Layer 3 of a small transformer language model trained on English Wikipedia (12 layers, counted from 0, width 96).
A neuron adds its activation times its output weights to the MLP's output. To switch it off is to set its activation to zero at one token and run the rest of the model.

Output weights of the MLP neurons that the questions are about. A number n stands for (n - 500) times 0.00075.
n7: 455,735,412,495,426,324,733,348,707,516,415,461,395,604,426,379,496,347,438,280,690,481,544,453,499,261,567,582,581,360,473,563,490,404,674,546,518,467,814,365,462,455,406,349,460,381,724,705,459,525,539,395,683,620,503,531,557,526,531,467,528,544,476,653,630,287,605,575,430,440,421,461,387,519,482,679,687,406,534,465,515,534,315,422,341,407,651,396,420,677,644,207,508,465,606,436
n8: 340,500,551,413,750,530,459,323,429,761,576,491,387,506,568,559,462,391,517,606,377,646,541,399,665,311,479,379,489,509,647,634,383,557,264,392,536,501,286,502,360,552,638,414,621,613,668,712,495,438,367,523,517,549,713,793,528,507,464,526,657,593,276,660,570,588,401,542,596,536,368,576,610,440,434,572,551,466,486,576,238,535,654,357,641,488,435,515,327,488,307,552,638,361,584,434
n25: 412,411,797,495,538,394,502,421,459,557,434,568,281,450,615,517,644,490,457,536,387,646,524,349,512,433,462,484,721,553,510,436,245,706,698,371,630,425,500,240,589,498,515,522,487,469,605,474,579,561,790,686,523,377,475,519,310,546,626,316,642,443,329,335,491,621,158,620,504,415,648,275,397,396,695,423,474,438,514,464,360,371,685,448,533,463,536,500,393,337,536,455,600,498,574,426
n51: 476,521,509,731,364,613,531,274,452,412,347,493,654,514,543,547,472,412,586,500,367,275,444,545,438,419,544,675,449,558,570,356,804,439,652,384,706,265,556,516,453,645,576,650,368,399,577,493,676,433,585,579,586,421,407,484,543,535,533,613,678,425,482,446,593,435,558,508,344,415,607,400,449,685,435,310,461,529,474,404,402,650,358,620,424,460,526,567,704,374,610,370,402,487,832,373
n68: 660,635,466,509,601,357,275,481,561,180,561,496,368,407,453,595,354,581,601,392,583,387,511,604,551,309,457,345,452,502,380,425,523,498,495,531,434,426,577,529,427,388,697,600,370,438,598,300,458,532,599,557,515,322,218,453,601,672,476,337,486,376,571,619,559,908,543,374,504,353,466,425,600,422,643,725,597,593,442,416,558,655,369,537,377,469,421,358,433,429,421,450,540,523,470,399
n91: 662,442,515,415,627,526,734,581,294,621,590,438,664,464,358,479,316,629,486,595,549,371,343,536,596,585,356,475,614,430,574,548,528,650,629,298,107,526,403,461,449,476,610,435,480,471,410,572,432,691,386,295,597,519,596,22,441,631,324,583,227,452,357,516,564,280,490,419,517,418,650,477,544,516,377,448,636,491,555,393,345,642,707,627,302,548,732,653,564,625,445,608,527,337,553,441
n93: 665,378,392,490,630,455,444,520,627,537,556,384,284,398,397,497,193,499,569,602,486,488,247,361,469,500,485,514,658,339,440,366,502,621,540,455,427,417,641,392,451,645,641,467,567,484,506,638,543,512,392,558,439,660,780,553,428,293,429,473,503,424,368,588,472,345,553,646,458,567,433,255,546,612,275,241,440,439,661,710,497,358,338,595,453,581,477,652,393,627,583,641,419,207,483,699
n98: 430,744,656,424,307,597,523,663,315,457,455,515,306,400,372,324,510,622,499,546,545,445,484,671,408,326,343,321,554,684,595,607,587,435,404,389,636,615,478,453,349,446,483,369,500,509,512,457,379,508,215,529,310,625,539,513,531,596,444,375,444,441,505,560,334,391,324,577,470,441,474,330,596,441,470,462,627,552,657,357,448,397,547,671,572,401,625,215,565,275,466,324,559,613,402,722
n108: 408,686,510,472,278,434,340,485,485,426,439,292,537,497,380,620,602,343,456,723,489,467,567,386,570,591,495,700,478,563,481,629,587,541,632,521,485,308,506,428,557,564,478,365,504,562,299,419,456,412,452,560,300,565,367,665,613,390,489,546,558,609,383,443,735,379,425,461,515,401,656,414,371,656,444,432,438,453,420,533,373,232,424,331,589,571,621,559,604,519,462,704,597,335,425,322
n115: 536,529,495,619,400,546,338,225,722,488,523,483,461,529,342,345,536,573,642,500,250,413,516,535,415,327,562,341,491,623,604,522,302,460,673,519,525,626,502,567,436,334,170,471,674,609,725,181,534,430,576,357,503,604,564,400,410,411,625,549,378,786,480,441,438,587,481,505,593,440,421,445,568,564,457,663,625,546,564,575,589,418,639,320,674,606,507,650,244,531,478,311,696,561,606,674
n144: 310,464,570,568,523,559,386,565,444,508,433,572,309,288,576,572,699,471,565,482,567,317,374,525,406,541,687,552,452,613,678,392,553,521,442,338,472,741,545,394,398,350,457,454,499,340,542,430,506,327,338,404,576,609,813,337,389,468,464,493,596,391,549,579,460,371,369,585,465,537,676,509,419,622,511,639,521,428,477,690,634,436,209,409,457,426,567,329,374,450,505,591,528,651,358,629
n150: 499,651,557,505,442,329,348,502,356,554,461,507,370,425,387,646,252,461,302,463,511,410,253,581,557,467,473,590,596,439,482,471,655,468,663,416,514,426,641,302,430,401,642,267,529,556,389,607,334,621,632,743,656,453,472,564,762,537,671,510,465,583,527,623,586,348,664,601,573,443,656,529,503,725,535,661,429,577,413,359,549,267,529,549,628,702,490,486,379,420,382,534,321,620,658,494
n179: 487,444,573,229,488,633,370,417,612,705,340,478,376,537,656,500,432,678,513,438,603,477,597,567,496,634,422,543,444,537,688,483,481,383,620,709,310,589,708,426,538,708,481,507,275,564,542,610,532,535,550,488,439,427,606,583,266,612,687,690,555,563,713,388,475,641,635,549,552,519,545,524,528,505,505,665,465,584,457,671,598,442,384,492,455,604,522,682,534,434,644,593,325,664,668,339
n188: 579,633,454,553,438,378,518,590,685,453,480,615,502,530,625,490,511,615,443,558,596,552,608,694,379,513,482,447,366,459,516,787,393,468,440,487,462,429,569,464,300,430,526,452,488,689,493,551,426,289,462,391,587,446,630,395,645,667,229,511,492,350,447,307,457,765,609,395,292,465,499,587,471,574,398,525,492,622,416,578,542,368,673,664,382,527,437,502,486,672,517,389,682,347,491,399
n242: 316,685,455,641,417,524,594,652,405,383,372,313,434,800,408,495,562,487,510,603,571,389,492,509,565,613,666,651,525,573,193,590,502,517,386,564,561,337,396,487,587,619,463,561,525,583,499,665,370,603,573,376,364,449,683,274,771,562,805,417,388,381,446,501,437,389,461,474,543,323,527,391,507,346,606,566,487,557,386,528,555,518,572,427,427,500,379,530,576,593,531,383,431,527,410,593
n247: 701,363,561,736,470,713,341,493,386,716,389,632,469,555,609,420,529,518,607,405,492,518,428,231,431,573,606,503,345,469,591,545,442,675,547,607,539,497,393,494,670,600,399,591,843,464,395,385,590,455,687,527,605,547,310,484,373,574,518,598,621,450,468,679,401,481,629,560,435,501,519,330,375,370,428,514,524,517,565,470,657,434,505,398,552,499,420,254,543,559,578,484,495,332,463,482

Each question names a token from some text and the token that comes next. It shows the activations a of the neurons there, in the order above. A number n stands for (n - 500) times 0.0033.

Then comes g, the gradient of the next token's log-probability with respect to the MLP's output, scaled to length 1. A neuron's effect is roughly proportional to its activation times (output weights . g). A number n stands for (n - 500) times 0.00082.

" which", then " be"
a: 677,605,492,527,76,459,580,497,492,411,512,531,500,484,524,491
g: 346,581,379,488,438,574,479,453,549,577,521,735,501,533,715,184,471,724,472,345,657,371,553,632,547,493,433,587,330,417,790,378,580,351,366,459,522,529,302,554,488,617,477,103,409,325,339,401,568,523,406,531,393,724,535,476,313,510,668,361,618,437,446,417,449,537,606,481,390,501,448,572,466,499,548,415,317,292,569,246,491,641,571,424,317,509,618,590,418,526,527,601,320,571,396,748
Switching off which neuron hurts the next token most? n68

"ou", then "T"
a: 535,441,518,572,299,483,516,471,499,494,471,448,528,513,500,507
g: 393,461,880,625,552,544,517,554,620,562,549,430,480,593,623,622,546,431,514,546,604,648,560,519,257,720,472,703,657,453,689,361,472,340,460,512,521,639,423,623,720,395,587,623,529,788,443,379,713,343,358,465,607,327,591,610,281,497,484,515,414,664,526,315,581,592,760,547,451,486,508,620,660,555,442,329,748,516,562,616,436,488,462,667,621,447,370,476,559,309,306,504,384,410,646,594
Switching off which neuron hurts the next token most? n68

"im", then "al"
a: 511,738,502,484,441,494,501,505,510,499,557,575,512,525,501,551
g: 576,490,291,444,643,385,473,508,475,330,496,600,483,627,408,191,366,375,343,641,270,281,500,513,516,462,444,245,835,682,460,627,595,504,416,484,445,417,518,564,564,468,587,631,473,337,523,567,568,605,334,583,573,619,594,752,602,632,735,365,469,610,561,425,426,514,567,517,406,404,354,391,768,433,688,521,427,405,536,499,588,396,800,582,683,602,621,580,347,611,291,550,410,574,541,446
Which two neurons, each switched off alone, lower its probability most, in order? n8, n150

" of", then " a"
a: 464,528,479,516,489,518,516,483,493,370,500,515,546,473,500,478
g: 319,592,419,400,409,154,475,321,499,494,489,493,585,534,381,624,597,517,459,574,403,539,406,323,503,438,570,410,499,561,457,561,511,725,547,412,545,608,439,530,472,305,270,442,393,330,249,548,586,628,515,524,671,598,504,460,663,420,679,463,348,557,338,567,577,419,622,471,648,515,484,580,398,592,507,730,295,651,723,551,459,692,423,453,648,503,796,519,532,496,473,478,739,542,396,941
Which neuron, switched off, raises the next token's probability most? n115

" s", then "um"
a: 456,502,511,505,524,569,525,508,509,501,393,488,503,505,479,499
g: 593,269,340,556,529,300,671,464,278,554,543,310,361,636,684,470,464,449,497,498,464,501,448,551,612,420,263,498,359,446,550,684,584,646,820,420,566,468,388,679,423,576,583,389,545,756,388,516,690,426,466,382,212,490,535,477,427,486,393,428,390,629,646,370,478,460,423,829,422,337,555,471,300,672,593,509,436,608,469,419,404,714,599,386,664,533,630,482,515,755,549,491,402,599,655,534
Switching off which neuron hurts the next token most? n144

"og", then "ical"
a: 468,360,542,643,505,500,478,506,507,519,450,517,500,497,522,476
g: 527,418,557,542,353,736,473,549,561,439,711,523,483,439,635,359,391,483,774,648,660,674,485,399,550,642,505,397,335,625,616,671,868,756,623,629,275,590,582,341,402,565,544,619,595,640,376,619,540,413,506,517,742,505,332,388,684,571,424,552,579,567,501,323,704,520,374,484,472,416,434,569,488,469,509,437,683,215,360,495,370,451,329,541,456,716,549,467,593,543,573,308,478,363,508,582
Which two neurons, each switched off alone, lower its probability most, in order? n51, n8

" Ch", then "ann"
a: 520,485,504,499,501,469,661,574,531,460,488,549,537,376,482,508
g: 426,414,478,359,312,514,327,635,748,783,387,360,532,541,373,596,601,386,459,389,184,619,539,541,463,634,331,643,456,471,531,460,420,608,630,257,583,636,516,513,554,714,458,412,394,495,567,569,538,677,428,374,682,789,731,595,391,420,496,551,447,322,494,556,468,467,453,623,486,592,479,190,524,585,604,225,471,431,486,270,460,628,598,480,559,504,521,513,401,522,435,478,640,376,792,568
Which two neurons, each switched off alone, lower its probability most, in order? n93, n188

"ition", then " F"
a: 549,502,476,499,499,580,572,497,508,352,499,522,477,496,536,512
g: 468,558,541,617,568,473,662,416,572,627,424,368,341,459,238,493,425,649,688,601,522,359,512,441,597,537,539,794,662,405,416,620,534,671,549,587,457,646,555,574,552,508,506,493,588,462,810,602,570,417,567,390,710,440,559,323,633,570,594,453,570,351,370,239,499,459,414,414,492,602,536,495,425,749,540,378,504,624,502,684,434,343,305,407,802,659,481,766,371,390,472,615,674,447,472,205
Switching off which neuron hurts the next token most? n93

",", then " he"
a: 582,492,471,492,420,375,509,472,510,500,557,566,498,437,480,492
g: 378,737,423,607,482,459,418,501,299,425,491,408,432,397,457,270,534,414,523,441,467,598,546,572,626,512,581,539,405,676,370,466,342,567,636,550,487,643,612,571,445,349,408,699,491,487,307,344,421,324,577,758,281,384,425,519,492,394,598,502,666,459,543,772,505,619,574,478,551,416,397,517,656,344,806,731,463,597,894,450,460,444,573,393,631,448,494,296,570,601,719,511,468,605,271,396
Switching off which neuron hurts the next token most? n91

",", then " she"
a: 505,501,465,489,401,385,512,629,499,508,530,555,414,428,466,485
g: 616,528,575,600,259,587,224,514,361,426,617,419,594,408,393,166,653,364,554,596,571,501,401,502,611,462,480,493,310,732,574,490,483,544,320,318,646,492,417,439,351,314,166,592,444,496,235,612,466,440,688,441,465,415,515,495,355,383,540,473,608,494,581,628,225,474,708,525,770,285,374,452,525,414,621,496,592,475,646,481,512,558,711,446,405,396,521,428,526,611,656,493,554,386,454,648
Switching off which neuron hurts the next token most? n98

"and", then "ic"
a: 496,485,519,557,520,471,713,463,605,455,499,533,552,511,436,522
g: 590,467,669,697,363,597,563,518,456,504,572,609,366,567,498,357,475,502,774,433,565,625,477,544,519,439,290,408,525,769,676,232,723,545,539,542,423,652,579,345,266,419,722,388,463,632,611,394,693,594,458,344,496,557,293,643,506,453,613,517,481,487,491,504,260,326,537,590,332,220,569,527,415,462,529,623,641,502,523,529,562,687,550,612,892,603,529,461,569,432,683,603,502,373,505,518
Switching off which neuron hurts the next token most? n242

"ow", then ","
a: 491,510,577,507,497,541,472,450,800,455,522,484,499,445,506,504
g: 544,469,487,389,448,662,352,684,272,444,495,542,620,421,502,195,514,450,420,509,537,422,450,291,506,485,679,424,526,410,635,728,749,527,428,571,327,379,574,416,483,500,730,865,563,644,473,743,227,341,391,590,533,312,544,577,671,159,617,638,483,499,426,508,560,340,649,436,464,280,595,435,508,461,611,463,411,610,498,613,260,511,434,413,581,430,351,467,583,497,444,494,505,566,471,543
Switching off which neuron hurts the next token most? n108

"il", then "iz"
a: 511,443,600,506,487,501,527,454,493,401,551,536,495,470,434,500
g: 614,440,410,495,733,445,384,677,413,523,454,531,532,613,729,306,721,520,263,430,450,331,459,662,572,569,420,535,291,510,584,419,519,439,689,396,508,503,349,398,517,505,536,576,386,523,408,487,576,640,695,561,428,421,361,493,767,510,228,218,549,525,249,479,523,611,508,286,524,393,265,559,436,506,516,477,512,450,735,346,636,467,624,645,724,704,471,434,537,307,379,558,573,517,243,475
Switching off which neuron hurts the next token most? n115

"ive", then " two"
a: 503,487,575,531,526,500,471,477,462,499,543,498,467,477,450,504
g: 231,632,542,497,593,503,637,496,303,650,449,478,472,554,453,624,437,510,359,534,442,394,487,419,277,482,287,434,683,213,367,370,492,348,549,513,502,589,499,483,473,467,548,461,616,458,831,475,576,515,643,518,560,306,379,525,413,661,641,502,669,368,616,273,473,428,384,423,363,385,529,824,395,557,604,209,553,722,445,515,633,426,320,449,444,541,701,431,630,448,440,347,602,403,676,300
Switching off which neuron hurts the next token most? n25

"s", then "man"
a: 621,503,496,552,443,495,511,363,517,474,507,572,520,582,566,536
g: 790,556,523,633,457,500,353,598,687,488,569,523,194,520,277,266,661,397,560,711,643,327,482,522,458,541,759,347,485,493,561,336,511,614,725,457,367,588,583,522,621,548,348,562,618,604,519,377,512,425,557,361,670,618,513,241,498,519,199,421,551,484,606,334,320,327,402,384,559,411,535,668,580,343,280,446,529,430,497,471,655,509,562,369,392,373,470,516,520,528,486,417,344,624,275,462
Which neuron, switched off, raises the next token's probability most? n150

"ont", then "ain"
a: 339,454,501,532,487,482,499,498,525,467,504,524,484,520,560,501
g: 531,392,296,585,544,595,479,482,703,626,509,499,675,518,540,553,703,540,459,484,637,433,358,723,642,534,481,567,533,327,390,267,702,708,598,394,497,464,365,501,304,567,416,862,416,556,574,648,520,610,445,386,626,422,604,349,696,614,531,561,522,427,493,447,706,403,189,383,665,543,363,537,380,522,399,514,267,441,486,472,420,540,356,477,363,325,589,626,308,427,545,355,445,480,411,807
Switching off which neuron hurts the next token most? n242

" the", then " v"
a: 597,505,556,446,466,508,500,479,477,448,465,499,499,409,499,701
g: 698,525,314,397,437,401,634,738,620,288,461,356,495,586,363,575,546,454,196,323,450,604,465,552,478,278,482,653,513,756,474,567,574,528,625,555,835,425,455,643,536,372,529,312,441,470,556,463,519,551,691,605,404,614,712,492,618,516,526,426,674,540,593,490,477,573,665,468,584,306,382,386,449,406,499,552,399,377,346,591,369,669,759,328,286,503,738,527,277,575,502,503,446,440,489,640
Which neuron, switched off, raises the next token's probability most? n247

"oot", then "e"
a: 504,510,499,515,470,238,524,485,531,630,464,448,480,499,507,19
g: 502,551,522,124,678,600,371,480,447,487,728,515,395,667,476,321,481,371,527,496,599,638,608,511,492,413,554,792,654,417,443,467,469,433,636,514,525,616,510,565,510,488,474,488,503,491,575,380,516,522,476,463,632,420,485,458,627,425,221,539,584,383,548,796,583,461,501,315,418,555,556,716,618,458,414,357,311,532,536,592,516,360,644,502,467,378,659,710,358,195,791,608,559,703,721,708
Switching off which neuron hurts the next token most? n247

"es", then " or"
a: 544,489,466,484,498,505,510,511,565,472,523,394,480,534,453,501
g: 584,639,209,398,467,595,541,585,418,442,604,562,649,341,515,433,515,660,316,586,453,532,493,357,532,462,393,492,549,577,655,316,390,649,363,552,593,743,547,332,572,587,396,230,733,434,404,561,404,394,390,565,350,656,338,524,436,411,377,527,421,542,573,513,289,546,619,513,645,522,229,567,550,394,398,529,408,473,710,564,412,742,304,459,406,113,478,610,516,676,603,463,491,392,378,312
Switching off which neuron hurts the next token most? n150

"i", then "u"
a: 533,498,501,486,500,495,491,520,509,522,486,501,500,496,525,501
g: 420,570,386,476,445,542,649,556,361,445,381,520,710,356,355,260,395,633,449,429,558,482,440,464,291,398,467,475,580,367,537,765,635,635,594,513,573,640,418,593,358,555,322,352,455,631,595,368,460,555,416,530,862,712,278,556,456,362,661,586,740,588,674,611,457,454,283,440,705,645,494,525,465,597,498,470,558,603,443,279,503,413,451,321,536,618,626,346,668,554,627,480,582,542,806,529
Switching off which neuron hurts the next token most? n7

"ation", then " sy"
a: 462,503,525,494,446,468,669,490,601,552,489,464,478,443,534,502
g: 607,499,395,558,512,546,535,443,713,277,571,644,636,503,613,461,454,359,723,445,637,383,472,503,530,414,563,774,541,323,489,381,409,177,403,471,635,598,412,426,499,490,190,630,603,464,396,429,490,487,506,313,557,603,570,446,480,416,417,196,428,432,422,625,425,471,631,484,399,423,519,215,434,412,214,452,640,407,546,511,516,446,287,505,221,493,437,467,659,236,387,525,364,557,679,376
Switching off which neuron hurts the next token most? n93

"by", then " one"
a: 668,488,652,479,493,434,503,496,431,488,309,543,620,491,501,544
g: 309,555,721,404,624,587,645,438,508,640,379,461,542,562,231,384,164,556,516,420,590,524,492,328,241,439,423,185,583,307,569,585,548,419,557,337,374,410,541,277,560,451,701,487,359,550,463,543,402,471,549,536,326,575,387,383,531,378,604,741,443,686,629,505,474,434,597,703,603,466,603,869,550,522,631,484,538,598,504,518,537,558,614,629,564,401,490,543,521,336,506,469,500,285,414,293
Switching off which neuron hurts the next token most? n144

" two", then " t"
a: 500,534,593,508,502,511,601,500,482,505,494,508,494,480,299,528
g: 641,684,456,485,559,394,551,320,373,568,419,512,357,624,662,577,670,564,682,305,390,379,502,385,268,394,597,486,524,622,463,327,583,309,436,278,557,794,555,603,515,276,276,588,438,554,511,403,601,575,407,565,594,615,426,616,274,566,78,549,594,516,485,626,457,457,584,469,552,559,582,520,473,556,483,480,567,322,473,363,377,423,402,591,392,694,673,335,506,337,616,505,271,674,567,590
Switching off which neuron hurts the next token most? n242

"ase", then " and"
a: 500,517,470,435,461,486,517,510,519,500,522,499,406,491,509,482
g: 667,581,391,515,454,342,402,420,568,372,727,348,748,288,337,424,432,499,454,595,379,494,669,618,745,479,551,599,475,575,616,516,603,686,294,316,636,466,401,525,554,410,406,636,588,315,550,497,725,563,718,542,464,553,233,438,474,485,595,495,409,360,380,413,598,638,515,612,567,639,650,286,392,484,542,427,371,491,630,359,682,532,608,425,595,325,429,270,474,741,471,418,779,486,616,583
Switching off which neuron hurts the next token most? n179

" ", then "em"
a: 514,489,503,593,421,511,549,541,500,493,497,527,507,484,505,505
g: 429,298,603,315,379,336,479,494,434,525,326,476,583,687,511,645,719,493,433,511,531,522,457,406,574,301,476,577,502,340,588,513,259,713,633,315,571,721,288,558,473,556,520,219,530,460,530,236,683,268,547,338,526,553,606,432,421,573,588,622,279,476,226,578,505,641,456,558,528,314,568,313,514,473,524,344,631,428,309,328,583,504,520,518,366,442,448,592,557,661,290,578,615,435,327,603
Which neuron, switched off, raises the next token's probability most? n51

"or", then "we"
a: 462,452,533,494,225,501,476,468,522,389,506,516,476,483,472,515
g: 602,718,600,239,835,407,689,451,503,494,512,677,546,569,533,633,600,554,793,265,539,389,516,590,483,493,369,375,286,590,447,549,521,558,623,546,378,717,490,433,710,459,271,288,467,502,625,364,615,427,249,562,422,521,423,513,431,447,365,630,412,410,362,495,481,511,691,575,557,668,569,541,258,792,569,508,570,613,718,517,334,651,492,538,614,586,609,420,507,511,582,434,381,524,504,377
Switching off which neuron hurts the next token most? n242

"as", then "ures"
a: 513,420,561,503,485,489,541,493,620,364,500,526,535,473,477,481
g: 465,568,558,318,497,389,472,421,551,443,548,591,540,614,505,626,320,588,559,303,315,317,501,589,257,384,441,501,461,382,366,749,699,461,637,477,729,373,685,341,635,343,144,424,562,515,707,496,403,739,659,442,673,722,481,704,496,487,486,393,538,424,393,343,383,554,514,554,676,243,265,374,593,518,321,402,483,397,595,522,458,563,611,505,682,480,568,478,569,440,394,552,526,587,562,371
Which neuron, switched off, raises the next token's probability most? n115

"el", then "ine"
a: 515,431,510,495,337,534,525,502,527,412,504,504,486,389,459,482
g: 370,483,528,523,369,460,636,339,462,481,605,682,552,490,606,585,531,653,407,311,497,534,277,488,713,488,741,444,361,496,573,428,569,773,747,325,390,637,379,405,640,491,556,464,453,433,709,490,677,645,498,249,305,540,666,382,632,528,309,520,535,508,586,485,412,506,614,577,484,377,462,510,341,630,244,509,353,451,365,517,624,631,583,520,207,445,343,656,378,342,400,385,657,264,527,571
Which neuron, switched off, raises the next token's probability most? n188

"op", then "ed"
a: 502,523,481,510,521,738,465,432,510,553,508,501,503,518,467,474
g: 563,221,668,537,551,384,728,451,600,542,404,559,609,452,528,512,482,409,472,762,391,587,498,547,400,594,532,407,438,332,675,596,526,472,428,585,550,650,135,514,707,364,330,460,609,588,542,399,557,494,480,318,605,357,333,370,177,296,441,739,637,503,555,525,399,611,528,738,597,463,560,614,487,556,443,397,654,268,559,399,376,383,400,361,557,640,593,641,253,415,531,459,644,482,586,452
Switching off which neuron hurts the next token most? n91

"ic", then "ian"
a: 561,516,557,518,488,623,430,498,505,553,739,465,490,429,476,487
g: 320,349,355,458,333,768,360,568,216,474,700,567,539,518,350,680,576,585,493,483,673,469,489,789,418,378,544,336,238,384,641,442,741,395,541,431,399,599,580,274,299,645,823,394,735,522,554,360,435,563,500,442,544,685,588,485,493,561,633,501,414,414,517,563,570,601,576,263,515,470,633,637,437,366,601,500,367,562,436,258,483,522,473,578,648,460,537,456,573,402,537,542,463,427,459,349
Switching off which neuron hurts the next token most? n144

".\n\n", then "L"
a: 487,494,515,503,506,489,495,492,504,528,477,504,543,396,535,534
g: 425,612,465,408,406,211,479,507,554,580,606,593,445,542,346,494,709,705,648,441,522,579,382,596,535,470,664,374,660,401,620,257,389,482,462,555,620,241,507,338,583,600,461,565,541,550,293,337,568,636,667,788,503,660,496,527,310,610,415,578,498,628,553,685,468,264,441,273,545,367,335,728,429,412,582,543,483,368,615,342,313,454,539,577,423,431,541,668,573,380,356,546,648,784,491,480
Switching off which neuron hurts the next token most? n188

"ild", then "ren"
a: 494,500,535,456,473,495,591,328,491,503,586,514,622,492,500,511
g: 684,481,505,324,421,538,342,513,560,498,352,546,572,560,527,647,414,370,390,372,441,582,421,690,516,406,372,419,532,370,399,507,550,442,789,238,720,706,558,471,432,557,458,174,654,594,476,409,567,471,335,491,643,572,471,607,464,344,539,412,373,296,522,435,374,588,413,413,410,492,665,425,510,751,627,377,411,672,512,531,810,256,407,678,682,480,315,666,436,396,350,566,473,403,648,588
Switching off which neuron hurts the next token most? n93

".\n\n", then "J"
a: 486,493,508,505,502,498,475,471,498,526,486,507,499,313,511,532
g: 372,668,322,234,414,410,505,663,497,422,502,686,512,410,395,333,676,532,594,461,220,517,500,644,595,481,711,481,428,556,656,276,406,483,474,622,589,271,711,543,521,580,288,570,443,393,317,402,723,684,594,549,447,581,482,475,275,530,550,488,379,416,613,715,445,171,445,257,512,401,395,454,375,479,307,495,532,540,475,296,308,514,516,493,538,533,297,601,584,433,440,654,530,501,617,415
Switching off which neuron hurts the next token most? n188

"ual", then " r"
a: 518,489,479,495,504,497,496,407,505,508,533,531,481,468,465,511
g: 560,444,497,200,630,447,638,408,572,440,478,544,530,642,344,576,519,576,239,522,455,465,707,396,510,530,720,533,277,466,324,629,504,637,620,635,638,452,504,415,687,480,408,321,509,323,572,566,344,484,555,643,559,549,534,424,434,449,397,289,515,475,457,303,298,445,452,628,422,151,632,315,480,424,484,492,554,435,664,460,466,412,734,295,659,342,663,489,623,522,312,445,674,792,532,544
Which neuron, switched off, raises the next token's probability most? n98

" with", then " g"
a: 503,479,524,502,542,441,487,417,616,110,499,493,516,607,509,503
g: 780,334,289,336,635,244,446,449,532,540,456,590,626,499,397,286,569,421,455,404,379,389,384,399,472,247,563,469,351,702,730,410,717,262,729,441,654,549,428,559,555,386,406,332,447,376,375,495,612,585,676,662,462,812,430,750,309,448,468,536,487,621,540,510,524,503,568,599,695,477,344,359,619,464,465,590,590,500,663,466,441,533,677,411,666,406,544,444,345,414,544,529,473,501,419,464
Which neuron, switched off, raises the next token's probability most? n115

",", then " which"
a: 504,489,493,488,495,417,497,452,500,506,529,528,524,465,465,475
g: 409,536,718,415,636,572,577,466,453,522,556,452,578,703,553,588,766,523,483,334,460,483,523,396,476,573,492,670,370,441,693,329,406,474,300,650,515,550,280,402,367,480,265,567,351,474,606,519,681,424,378,306,589,359,466,129,643,647,379,378,525,555,433,226,398,582,389,464,486,630,627,555,761,574,351,430,376,548,430,558,399,678,390,691,311,603,579,572,597,474,372,568,433,567,564,278
Which neuron, switched off, raises the next token's probability most? n91

".", then " He"
a: 499,459,512,523,321,487,501,519,540,571,541,520,489,503,468,515
g: 391,527,558,496,461,553,472,535,518,562,502,376,415,349,409,300,626,368,543,382,570,594,540,571,498,530,581,601,423,424,252,415,460,485,521,620,499,558,455,568,448,697,498,740,615,641,494,286,305,404,542,682,561,388,397,393,729,284,745,332,519,256,406,473,664,727,362,489,388,497,534,377,541,270,634,493,385,656,697,247,535,585,473,501,495,470,565,335,588,397,549,523,453,812,185,376
Which neuron, switched off, raises the next token's probability most? n68

"er", then "at"
a: 492,471,527,515,415,525,491,516,513,518,505,494,500,496,477,500
g: 312,563,411,193,500,447,345,527,475,501,673,506,590,381,507,542,522,230,627,243,681,482,684,432,559,392,283,647,340,528,520,498,546,614,657,560,133,828,397,389,529,452,550,338,590,405,553,420,491,673,474,593,632,554,457,428,651,656,560,473,454,325,323,535,550,480,322,499,576,353,552,571,596,477,543,375,516,485,394,518,461,566,376,635,714,458,480,326,528,420,320,555,404,425,514,199
Which neuron, switched off, raises the next token's probability most? n68

"ag", then "az"
a: 506,447,864,485,564,502,540,488,448,499,506,543,509,481,522,535
g: 291,596,243,848,527,543,544,382,467,529,670,533,543,443,479,530,377,362,512,493,381,683,387,546,251,417,516,484,400,485,625,463,446,588,532,405,656,720,423,618,584,480,317,599,398,486,723,379,410,483,664,422,541,443,554,542,475,659,271,509,516,696,615,791,524,420,433,505,484,691,678,715,451,690,335,439,495,550,491,573,431,451,400,419,451,413,322,541,139,330,428,533,393,553,699,551
Which neuron, switched off, raises the next token's probability most? n25

"ro", then "x"
a: 494,701,509,581,446,539,517,442,536,396,508,506,500,447,479,503
g: 662,657,392,580,436,334,619,534,649,414,546,508,508,433,389,378,390,360,755,374,385,501,690,612,413,440,458,382,788,548,529,492,464,455,482,639,388,609,565,362,320,421,487,336,498,530,515,616,514,749,552,595,649,758,424,690,544,397,706,620,576,369,683,442,569,564,673,527,541,310,415,799,562,683,516,478,595,546,561,313,402,491,362,586,434,513,780,475,480,465,666,487,447,666,369,779
Which neuron, switched off, raises the next token's probability most? n8